Layer 5 of a small transformer language model trained on English Wikipedia (10 layers, counted from 0, width 128).
A neuron's activation on a vector x is SiLU(gate . x) times (in . x), where the dot is the dot product.

Input weights of the MLP neurons that the questions are about. A number n stands for n times 0.005.
n54 gate: -35 -39 -34 27 -27 -12 15 19 35 -41 12 2 -26 16 -35 -6 -20 8 -1 -34 -10 5 -12 16 1 -3 -20 57 -33 2 -11 -61 -15 35 14 2 -29 -16 -20 -9 -17 -1 9 -51 -7 -23 -44 2 25 9 -17 -6 -2 29 -1 -6 -13 -29 42 -10 27 -29 -7 12 6 -16 72 -16 -9 -11 -17 -28 -17 -16 17 -24 17 6 -21 13 5 -39 8 3 -14 -5 36 27 33 21 34 -17 18 -32 -19 -55 23 16 7 -21 40 31 -12 -22 -10 -1 -16 4 54 -26 -2 27 -5 17 17 -3 31 -5 -27 -22 24 -25 -17 -52 80 -24 59 29
n172 gate: 29 15 -38 6 40 -1 9 15 -48 20 47 -35 22 -8 2 -7 14 -22 25 -2 20 -46 -29 10 22 -23 -35 3 -26 2 -29 13 52 12 15 -6 5 -2 42 -25 29 -17 -11 35 35 13 -12 -3 28 46 -29 27 13 -1 45 7 3 37 13 -9 -3 -33 5 -44 23 5 36 -36 -3 -21 -22 26 1 -29 -30 -47 57 -60 -1 27 12 21 39 27 -31 -38 -17 -3 22 17 31 -29 38 -30 -5 -29 14 47 -7 19 0 -52 -29 -14 3 34 46 39 13 -91 -13 28 34 5 -25 11 -29 4 -21 -1 -21 47 33 -22 7 57 -5 -6
n251 gate: 21 38 -45 -15 -76 17 -16 -44 9 22 62 -1 -28 5 4 18 7 25 13 -25 26 -14 12 5 -35 15 -27 19 -5 -16 2 -9 -28 -22 -6 2 3 -4 35 12 -19 -34 14 31 -6 -36 -36 -71 -46 26 20 -19 6 14 29 2 12 -34 -31 -12 -6 2 15 7 2 -19 -5 -9 0 -3 -34 22 24 -9 -14 -7 -5 37 11 2 22 -25 14 -32 -10 25 -27 91 14 -14 32 -19 10 4 -9 36 -23 -8 -42 31 17 -9 -38 -9 -23 -5 11 -1 -9 -27 -7 -50 4 22 6 -1 55 -17 -6 -39 29 33 -24 27 8 1 29 4
n258 gate: 62 3 -9 -42 -51 -47 13 39 -33 -21 -10 -11 7 29 24 26 -15 -24 -12 -11 -31 -20 -69 -8 28 10 40 18 -12 -4 -27 -12 4 1 38 -41 17 -14 -1 -9 -23 62 -57 26 -15 17 15 10 5 -16 6 23 -22 -11 17 -9 -23 48 -29 25 -32 21 12 13 -2 -1 5 54 -20 3 -5 0 -25 -21 -1 90 -5 -20 -33 9 27 -4 0 21 12 20 3 19 47 -4 2 -16 -34 3 66 8 60 19 -67 -33 31 14 -25 10 -13 -52 -27 17 21 -10 -67 -26 -42 -12 0 0 5 20 3 4 -24 -13 -38 -9 -5 59 -4 1
n279 gate: 38 7 -17 90 8 -18 11 -6 -22 14 -4 9 0 -11 59 -2 5 -21 33 -30 -29 44 -45 7 16 -30 0 17 -2 -16 -46 10 29 71 12 -40 -11 -8 -25 -4 15 -42 18 1 41 -14 -10 1 -21 25 -9 24 44 -68 -13 37 52 4 9 5 -29 5 22 2 66 -15 -42 -10 42 -21 6 -32 -22 -12 -14 -8 -15 -21 77 4 39 -16 -29 23 8 41 -31 -13 -20 -5 38 -42 47 -38 -52 13 -9 23 12 17 -3 -42 4 0 4 -33 33 -43 49 -10 -25 27 -3 30 -4 5 -9 -32 -27 9 -30 -37 3 -3 4 13 -14 -3
n290 gate: 1 7 35 13 -56 20 -28 7 5 -19 10 9 26 25 1 38 24 -45 -19 23 -22 29 39 25 -9 -4 14 -1 -16 -17 24 -18 6 48 -27 5 36 26 31 -19 6 29 -40 33 37 -40 12 31 -10 10 -37 6 -6 19 4 -28 -16 -47 53 25 -22 -14 19 38 -15 -19 25 -12 -24 23 46 -45 23 -5 81 -7 -34 24 -30 62 17 18 7 -41 -42 22 -34 -46 -37 38 -14 12 -16 21 -43 -14 -5 2 22 23 13 29 27 23 -4 -18 5 -46 -42 -7 -28 -67 -15 57 18 10 -12 10 46 36 -65 -34 -7 -4 -5 17 -50 -10
n54 in: 1 -45 -8 -10 -11 -21 -11 -3 -13 -29 -11 -8 -39 -31 -13 21 3 -27 30 -31 -34 22 4 -14 -31 13 1 -2 -18 18 19 15 -29 41 22 -17 27 15 37 -31 -7 8 -28 -22 5 5 -10 10 32 -22 -41 -18 -25 61 -30 -19 -39 11 35 4 4 -2 12 1 9 30 0 -2 -38 -17 7 18 -21 -25 19 22 -24 39 7 43 -33 -4 -22 7 -2 -5 13 29 21 27 2 28 1 13 28 -15 38 -17 31 4 -39 20 -47 -40 35 -21 -16 -4 27 -45 -33 26 13 -2 -2 -30 19 5 17 -7 14 42 14 -20 3 -52 32 1
n172 in: 43 50 -37 43 -27 5 15 25 37 14 60 -4 42 6 -42 7 11 -32 44 11 9 -54 26 27 3 -50 1 -1 1 35 1 35 -1 -13 23 -17 2 -13 8 20 -10 19 10 -7 -26 -5 27 45 79 10 0 -4 10 10 39 6 -48 -18 27 41 -14 -8 15 1 -20 -18 29 58 -9 -19 -27 -11 4 -30 -46 16 -5 -1 -5 24 5 -15 -3 -3 -23 9 46 -21 15 -29 10 -15 27 -38 -16 -13 -25 -13 28 40 19 6 6 -29 23 -42 26 -12 -15 18 21 -11 -10 47 13 23 16 -61 -50 -24 36 -25 -8 -21 -7 2 24 -49
n251 in: -31 -38 18 -10 7 -1 31 26 31 -47 -42 -32 12 35 -3 35 33 -18 26 -3 -27 -7 -11 -1 19 24 16 -41 -2 17 9 -18 -27 68 46 -3 15 -25 21 -11 -19 7 -18 -13 23 7 8 -4 2 13 -7 -40 21 14 36 -8 21 -14 19 -55 -40 -32 3 -3 47 -22 -45 16 33 18 21 -3 -36 36 37 -34 -19 -46 23 23 15 19 19 -21 20 -34 -9 -24 22 17 39 -14 -36 -19 -13 7 7 -19 -3 -16 -35 -1 -10 16 24 24 4 -15 -16 -27 -42 28 -16 36 -8 10 -86 3 4 -48 39 -14 -13 -19 13 -37 -12 33
n258 in: -46 -26 13 -3 -3 -33 -26 9 -25 18 16 -5 11 -2 1 15 29 -46 5 -32 -21 23 46 -2 -47 1 -19 -7 -9 39 47 -8 15 -61 45 -21 -36 -38 -29 -23 -33 45 20 -5 -37 12 -4 -1 36 4 -11 -5 0 12 -9 46 -10 -9 23 -30 -10 16 -6 15 -12 21 -1 -11 21 23 -16 -8 1 9 -11 38 -1 -69 39 -33 50 -34 12 28 -14 25 0 -10 -27 -5 24 -10 62 -26 14 53 -11 -20 18 19 -19 -11 -1 65 -12 22 0 -5 8 1 -17 28 -11 42 -29 3 18 -22 5 16 -50 19 -15 35 -12 -13 22 -33
n279 in: -4 14 -14 -32 0 -24 12 -16 -9 -29 32 2 27 -44 -19 58 24 7 35 6 12 -30 -18 16 -57 -8 47 30 -14 20 39 16 -16 -11 -31 15 42 -42 -12 13 10 16 -19 64 6 -7 -18 -2 -2 3 14 5 -3 26 16 17 -43 7 21 9 12 -33 -21 -35 -26 -18 53 -30 -37 -67 -4 23 10 -3 -14 44 18 10 -9 -1 20 52 6 12 -3 -30 -12 -16 48 -3 10 -24 7 17 4 6 7 13 -1 15 -25 31 -2 -12 8 -24 45 13 31 -23 51 34 13 -12 55 -30 8 -4 -7 -20 93 4 87 7 -10 -10 25 40
n290 in: -28 -12 -43 -29 -33 8 -1 -6 -63 -1 -17 13 -6 -59 -6 -50 -14 -28 11 56 -2 -7 -33 6 -3 9 -29 22 28 15 12 28 38 56 21 -21 -46 25 -35 -22 -26 -26 -18 -12 -8 29 44 -26 32 -27 29 47 34 15 3 -12 -33 -28 8 14 15 18 -27 20 20 -31 -1 -21 -1 -1 27 -17 -11 -8 -34 -26 -21 29 7 -44 7 -18 -5 14 -35 39 -3 1 33 -22 27 15 16 -8 -20 22 14 59 -12 12 40 -2 -22 6 -8 15 27 5 -3 32 -31 -43 -16 -9 -3 -1 -32 -21 30 -30 -6 -62 9 -60 -11 -2 10 -10

Each question shows a token from some text and the vector x that enters the MLP there. A number n stands for n times 0.024.

"2": 14 7 33 -1 10 -2 12 -16 -29 -19 -8 -18 26 12 -11 -24 23 -34 3 -1 30 -15 24 -10 5 -8 -10 -20 -20 8 -25 0 17 7 0 -15 -1 -8 -4 -29 9 -13 -13 26 -22 16 -25 16 -13 -4 -25 -22 -18 1 7 10 13 -42 -28 15 -3 48 -40 26 2 22 17 49 28 4 -6 -17 -3 18 3 -27 10 -50 8 2 31 -38 60 -24 -16 -19 38 20 7 -19 -11 -6 1 33 22 1 7 -5 2 -7 -11 42 27 -11 19 -3 -38 5 -14 20 21 -19 -42 -1 -12 -7 37 1 -8 27 -3 11 -8 18 3 19 -47 -15
Which neuron lights up most? n258

".": -3 -18 33 23 21 -16 20 4 -4 2 9 24 -5 -5 -31 25 7 -20 -21 -8 46 -12 26 13 -14 -23 22 -21 27 -17 1 18 -51 25 11 21 30 27 13 11 -19 -37 68 32 11 -22 11 1 -18 5 29 -13 -13 5 -10 33 34 6 -33 -9 -31 20 -25 2 2 -7 29 -31 -13 38 -29 7 40 1 5 11 -18 -13 -3 5 -42 -7 11 17 -20 13 18 12 -21 26 14 -4 -35 -16 11 10 38 30 -25 5 46 50 -19 -17 -17 17 6 33 -40 -4 14 -27 -21 -23 -13 -5 27 26 30 -10 2 -25 2 -1 -26 -11 -9 11
Which neuron lights up most? n172

"hu": -38 -66 6 -21 37 7 -3 -10 -4 -30 16 -2 22 -1 -39 -11 -1 -63 -16 36 16 -1 -4 0 -2 1 15 -16 -12 -15 7 -12 21 25 -24 -15 8 10 17 -23 -10 7 9 17 12 -1 -7 -22 -16 6 -3 -28 -23 17 -12 7 1 -51 -19 24 5 14 13 19 6 -8 -11 -5 -24 8 -19 -38 9 -17 -23 -10 26 2 -20 -31 14 -21 -4 16 2 -11 6 -1 33 -20 -17 1 -32 -6 -16 -27 -31 4 7 26 8 32 6 -56 1 -25 -21 -30 -23 22 37 3 0 -12 1 53 28 18 17 -4 12 -9 6 -17 -25 -29 -9 24
The three highest activations, in order: n290, n258, n54

" |": -17 -56 11 5 -3 -6 38 19 -40 14 39 36 8 3 -52 3 -6 -22 26 -44 -4 10 29 -45 -33 9 17 -30 -23 1 36 -30 -25 3 8 -11 -35 -32 -11 11 -26 -4 12 38 32 3 43 -8 -56 10 18 -10 10 3 16 3 81 -11 -8 -11 -34 9 -12 -22 10 -14 3 -16 -12 12 25 -5 -18 -27 11 -2 32 -29 -21 1 -14 -27 14 35 -19 32 36 5 13 -20 -13 -29 11 15 17 -7 -38 15 14 -13 -12 30 -51 -10 -18 14 6 -21 -35 30 -13 -39 13 -41 23 3 3 -2 44 32 29 5 -13 -6 17 -30 1 21
Which neuron lights up most? n251

"n": -39 -7 2 21 15 -10 15 -8 -28 -17 -13 19 -12 -14 -15 -21 46 -61 -3 6 43 -8 8 15 9 -9 13 -37 -39 17 -6 -11 19 25 -56 -2 -11 -16 -4 18 -29 9 3 9 -17 -2 7 9 15 25 14 3 -17 -3 7 46 -12 8 -29 22 -13 11 -2 -7 35 -4 -4 1 3 11 18 -4 10 16 -19 19 13 7 -12 -31 -14 -21 5 -2 9 -15 8 -23 -28 -39 -12 -15 -16 -13 -18 -29 -37 25 -22 14 -2 86 -11 -16 -20 -23 -2 9 -26 -34 17 -8 -6 -5 12 32 26 -1 -5 3 20 -10 -65 19 -10 -12 10 10
Which neuron lights up most? n251

" ": 11 -5 14 -28 13 22 15 -24 -17 -4 8 24 20 5 -10 -10 16 -15 5 -9 32 -17 9 -20 26 -34 13 9 -17 11 7 12 1 17 35 -22 -23 -13 7 -20 2 -5 19 1 -2 -3 7 -15 -18 -4 -4 4 -8 -34 31 -19 -26 -40 17 -22 -41 19 -25 -13 16 -11 -3 -1 38 10 -14 2 -9 20 -18 -6 13 -40 9 -22 33 -7 5 -27 -23 -32 8 12 10 -19 -28 -11 8 7 18 31 12 22 -45 -8 -14 24 -10 -12 11 -5 38 -9 -18 0 74 -6 -4 -17 8 14 29 10 30 21 16 -2 -22 16 8 -38 -31 -4
Which two neurons fire most, strongest first? n54, n251

"0": 3 6 12 -7 23 -12 12 -8 -44 -10 -7 4 33 35 -25 -3 17 -17 17 5 -7 -16 18 13 1 11 24 -16 -40 1 -11 32 -12 0 35 16 42 4 25 6 3 12 -16 -9 -49 30 -16 -10 -8 3 -7 -23 17 -4 14 7 -17 -11 -48 -2 -7 -4 -30 -2 22 15 30 13 42 16 33 18 2 13 -23 -11 15 -38 24 -9 24 -50 18 10 6 -11 23 -30 -18 29 -4 1 -9 14 24 -16 9 6 10 5 35 24 41 -28 10 -6 -24 -16 -8 9 18 5 -3 50 16 -14 47 -4 8 41 -12 -4 -12 -21 -12 18 23 18
Which two neurons fire most, strongest first? n258, n172

" most": 11 -11 25 -4 36 15 51 3 -6 32 -13 6 -1 0 -47 33 19 -24 -6 17 -27 -20 -18 12 -9 -42 4 -31 3 -6 -33 2 26 -13 24 -27 1 0 11 -24 -39 -16 -32 39 -2 22 -1 22 13 15 20 21 -12 4 15 -16 45 23 0 -35 3 15 0 -7 18 11 -2 36 50 38 -9 0 24 16 11 -12 2 -2 32 -12 47 -4 5 -37 -7 -2 -5 -27 0 -26 31 -11 -22 22 43 15 -14 26 -7 -7 -17 36 15 -9 -33 -15 23 -20 16 15 6 -9 -13 4 17 -40 37 -20 13 -9 11 -25 -42 7 -1 6 -3 -16
Which neuron lights up most? n258

"ia": -28 1 15 0 54 -2 -27 17 -9 -18 -14 -21 -34 14 -18 -20 19 -63 15 13 38 -11 -2 -9 25 -38 4 16 8 14 -32 13 3 38 6 4 15 24 1 -15 -8 19 -2 18 1 -8 -14 -4 -13 5 -5 6 -24 30 16 -7 6 -12 -35 -33 -25 28 -19 11 3 34 21 -13 -29 11 -9 20 2 -44 -15 -26 36 24 -7 6 -2 -29 -5 4 -14 4 35 -8 9 -15 -3 -7 -12 3 4 -1 1 3 -7 -5 9 14 -55 -44 9 -12 8 -45 -11 10 32 8 -25 -14 -32 43 24 25 5 -7 19 -4 -25 -9 -23 5 -27 11
The three highest activations, in order: n172, n54, n279

"ion": 16 -43 32 -12 47 29 11 11 -28 18 -1 -13 -3 -20 10 14 0 -42 -5 -15 18 1 24 23 -38 39 2 -17 21 14 -22 12 -58 24 43 -8 5 3 -25 -16 -40 -9 5 27 5 23 33 10 -4 6 28 -13 -11 -19 -21 5 6 -12 -36 28 -12 -5 -24 -22 3 -3 -6 20 -20 -12 -21 -12 28 21 2 -7 35 -14 -10 -16 7 -36 4 25 0 -5 3 11 -11 -26 -22 73 -39 -13 -5 2 4 -3 -6 -8 8 15 1 -5 -22 -36 -3 -13 -26 -3 9 8 -3 6 -5 36 31 -21 0 9 17 -19 -66 6 1 -35 -10 35
Which neuron lights up most? n279

"Ba": 3 8 21 21 17 -11 18 11 -18 -8 -18 2 -12 23 -36 -43 21 -57 -3 19 29 18 10 -2 27 -23 -14 -26 24 3 26 -2 47 42 19 -46 51 34 18 -5 -11 -16 12 19 7 -18 25 -7 -23 0 17 18 -27 3 8 -9 -23 -5 -34 -12 2 19 -32 -4 0 22 29 3 7 -22 19 28 23 -16 17 11 21 -39 -8 -18 37 -3 -12 -27 6 1 30 19 2 -7 18 -10 15 19 13 13 -21 5 -2 -4 2 -6 -28 -7 1 -16 -35 -18 11 41 60 9 3 7 -21 7 12 14 30 21 8 21 -8 15 -12 -11 -15 20
The three highest activations, in order: n251, n54, n279

"burg": -17 -29 32 19 41 25 10 12 -45 -19 -23 -8 14 29 -30 14 29 -51 -16 19 9 -5 -20 -8 -17 2 43 -32 1 5 9 2 18 27 -26 1 11 28 -8 8 -29 -6 32 17 23 7 -13 1 3 14 -18 19 -21 26 -41 27 -9 -39 -9 -2 -4 14 -24 -15 -9 -2 -11 -2 -12 7 -6 -19 1 -14 -14 9 26 8 -21 -17 0 -10 -20 -3 25 -6 6 -1 -18 -21 -7 -5 9 -3 -30 -39 5 7 -4 -5 22 19 -8 -24 5 -12 -26 0 -42 -10 1 8 -28 21 3 12 36 43 26 12 31 6 -46 -18 -51 -36 -22 41
Which neuron lights up most? n172

" So": -7 -7 24 -12 28 21 11 3 21 -8 -4 -19 -2 -12 5 10 -3 -27 38 41 0 10 -4 -1 15 -16 9 7 31 -10 -15 22 -18 14 14 -41 34 15 10 -4 -19 -30 0 13 2 2 7 7 4 12 14 -17 -81 5 -2 14 15 -28 9 -9 1 24 3 -4 1 14 18 1 -8 24 -2 32 -17 -18 -14 -1 11 -11 13 -25 24 -8 -15 12 -16 2 39 11 7 -11 14 3 -46 40 7 21 -4 -19 29 -24 12 21 -9 -8 9 -29 -8 -14 -19 -8 62 -20 -32 -8 -20 -1 31 41 11 -5 10 -6 3 3 -33 17 11 19
Which neuron fires most, and how strongly? n290, at about 0.031

"out": -53 5 13 28 23 18 48 16 -48 0 -21 3 7 31 -11 -1 -6 -35 14 3 16 -1 -25 16 -1 -4 26 -5 12 -33 -31 23 -42 5 2 -4 -35 -10 -8 13 23 12 19 41 8 1 32 5 24 42 20 -17 3 23 -4 8 -16 -32 -3 -30 -2 24 20 -13 -4 25 2 12 -4 14 -21 -34 14 0 1 25 1 27 22 0 10 -32 39 -5 4 -4 -7 -13 0 -29 -7 3 6 13 -1 15 -18 6 21 25 19 21 22 -29 18 2 -17 -8 -58 13 24 -17 -14 35 16 16 42 -9 7 19 -3 -14 24 -18 -25 -36 -17 30
Which neuron lights up most? n290

"Notable": -10 -22 -9 -8 21 -9 42 -30 -21 5 -8 37 10 10 -60 1 19 -28 25 3 -5 -30 -24 13 1 7 -24 14 28 -26 -14 -36 10 2 16 -34 5 -42 -19 1 -24 -18 -1 6 -2 -17 46 13 0 33 -29 32 13 9 20 -9 49 10 -19 -4 17 10 8 9 13 24 18 -3 -13 30 -9 8 -16 28 -17 -6 -4 2 -15 -15 28 -2 8 -16 -26 -30 17 -19 -5 -8 -8 -27 -13 6 19 20 5 11 -10 -13 3 59 -9 -1 -58 -9 -7 -15 30 28 1 10 2 29 20 -6 48 -21 18 20 -9 1 -23 -1 4 1 25 11
Which neuron lights up most? n258

" A": 6 -17 16 11 34 -11 30 13 -20 11 -2 -7 -21 7 -15 20 17 -55 34 -4 0 -40 14 1 -4 -13 15 9 -6 40 -2 -10 3 6 58 -23 -14 12 4 -3 -37 8 -12 43 -14 -24 -6 -7 -2 -5 41 -11 -34 -7 -10 1 8 -15 -52 -11 -17 9 -10 -44 -9 6 27 -25 18 -19 8 -3 4 -31 -5 -20 8 -32 37 -12 1 6 -4 -37 0 -31 37 -15 0 -21 -4 -30 -21 16 9 12 -9 -18 22 14 -1 26 -14 -1 23 3 33 -9 16 -9 48 -13 1 15 7 -5 20 44 40 -11 -18 26 -22 7 -15 17 -5 -14
Which neuron lights up most? n172

"tz": -51 -37 16 17 18 6 4 -5 -9 -30 0 24 -4 6 -16 -6 3 -60 -1 17 30 -14 -10 -12 20 -4 2 -17 -32 -17 -27 29 -27 28 -22 22 12 12 12 42 -55 -18 26 1 18 -1 -16 5 16 20 11 -19 -28 20 -21 12 -19 -18 -12 13 -34 -4 -12 -9 -6 9 -13 15 -22 42 -16 23 -17 -21 -32 3 2 1 -15 7 -16 7 13 36 -4 -22 -3 -2 -6 -2 -6 11 1 10 -26 -17 -19 -46 18 -10 6 29 -8 -22 5 -11 26 -17 -40 -41 36 -6 -16 -14 24 21 28 47 12 24 25 -3 -20 7 -11 -15 9 -1
Which neuron fires most, and how strongly? n258, at about 0.26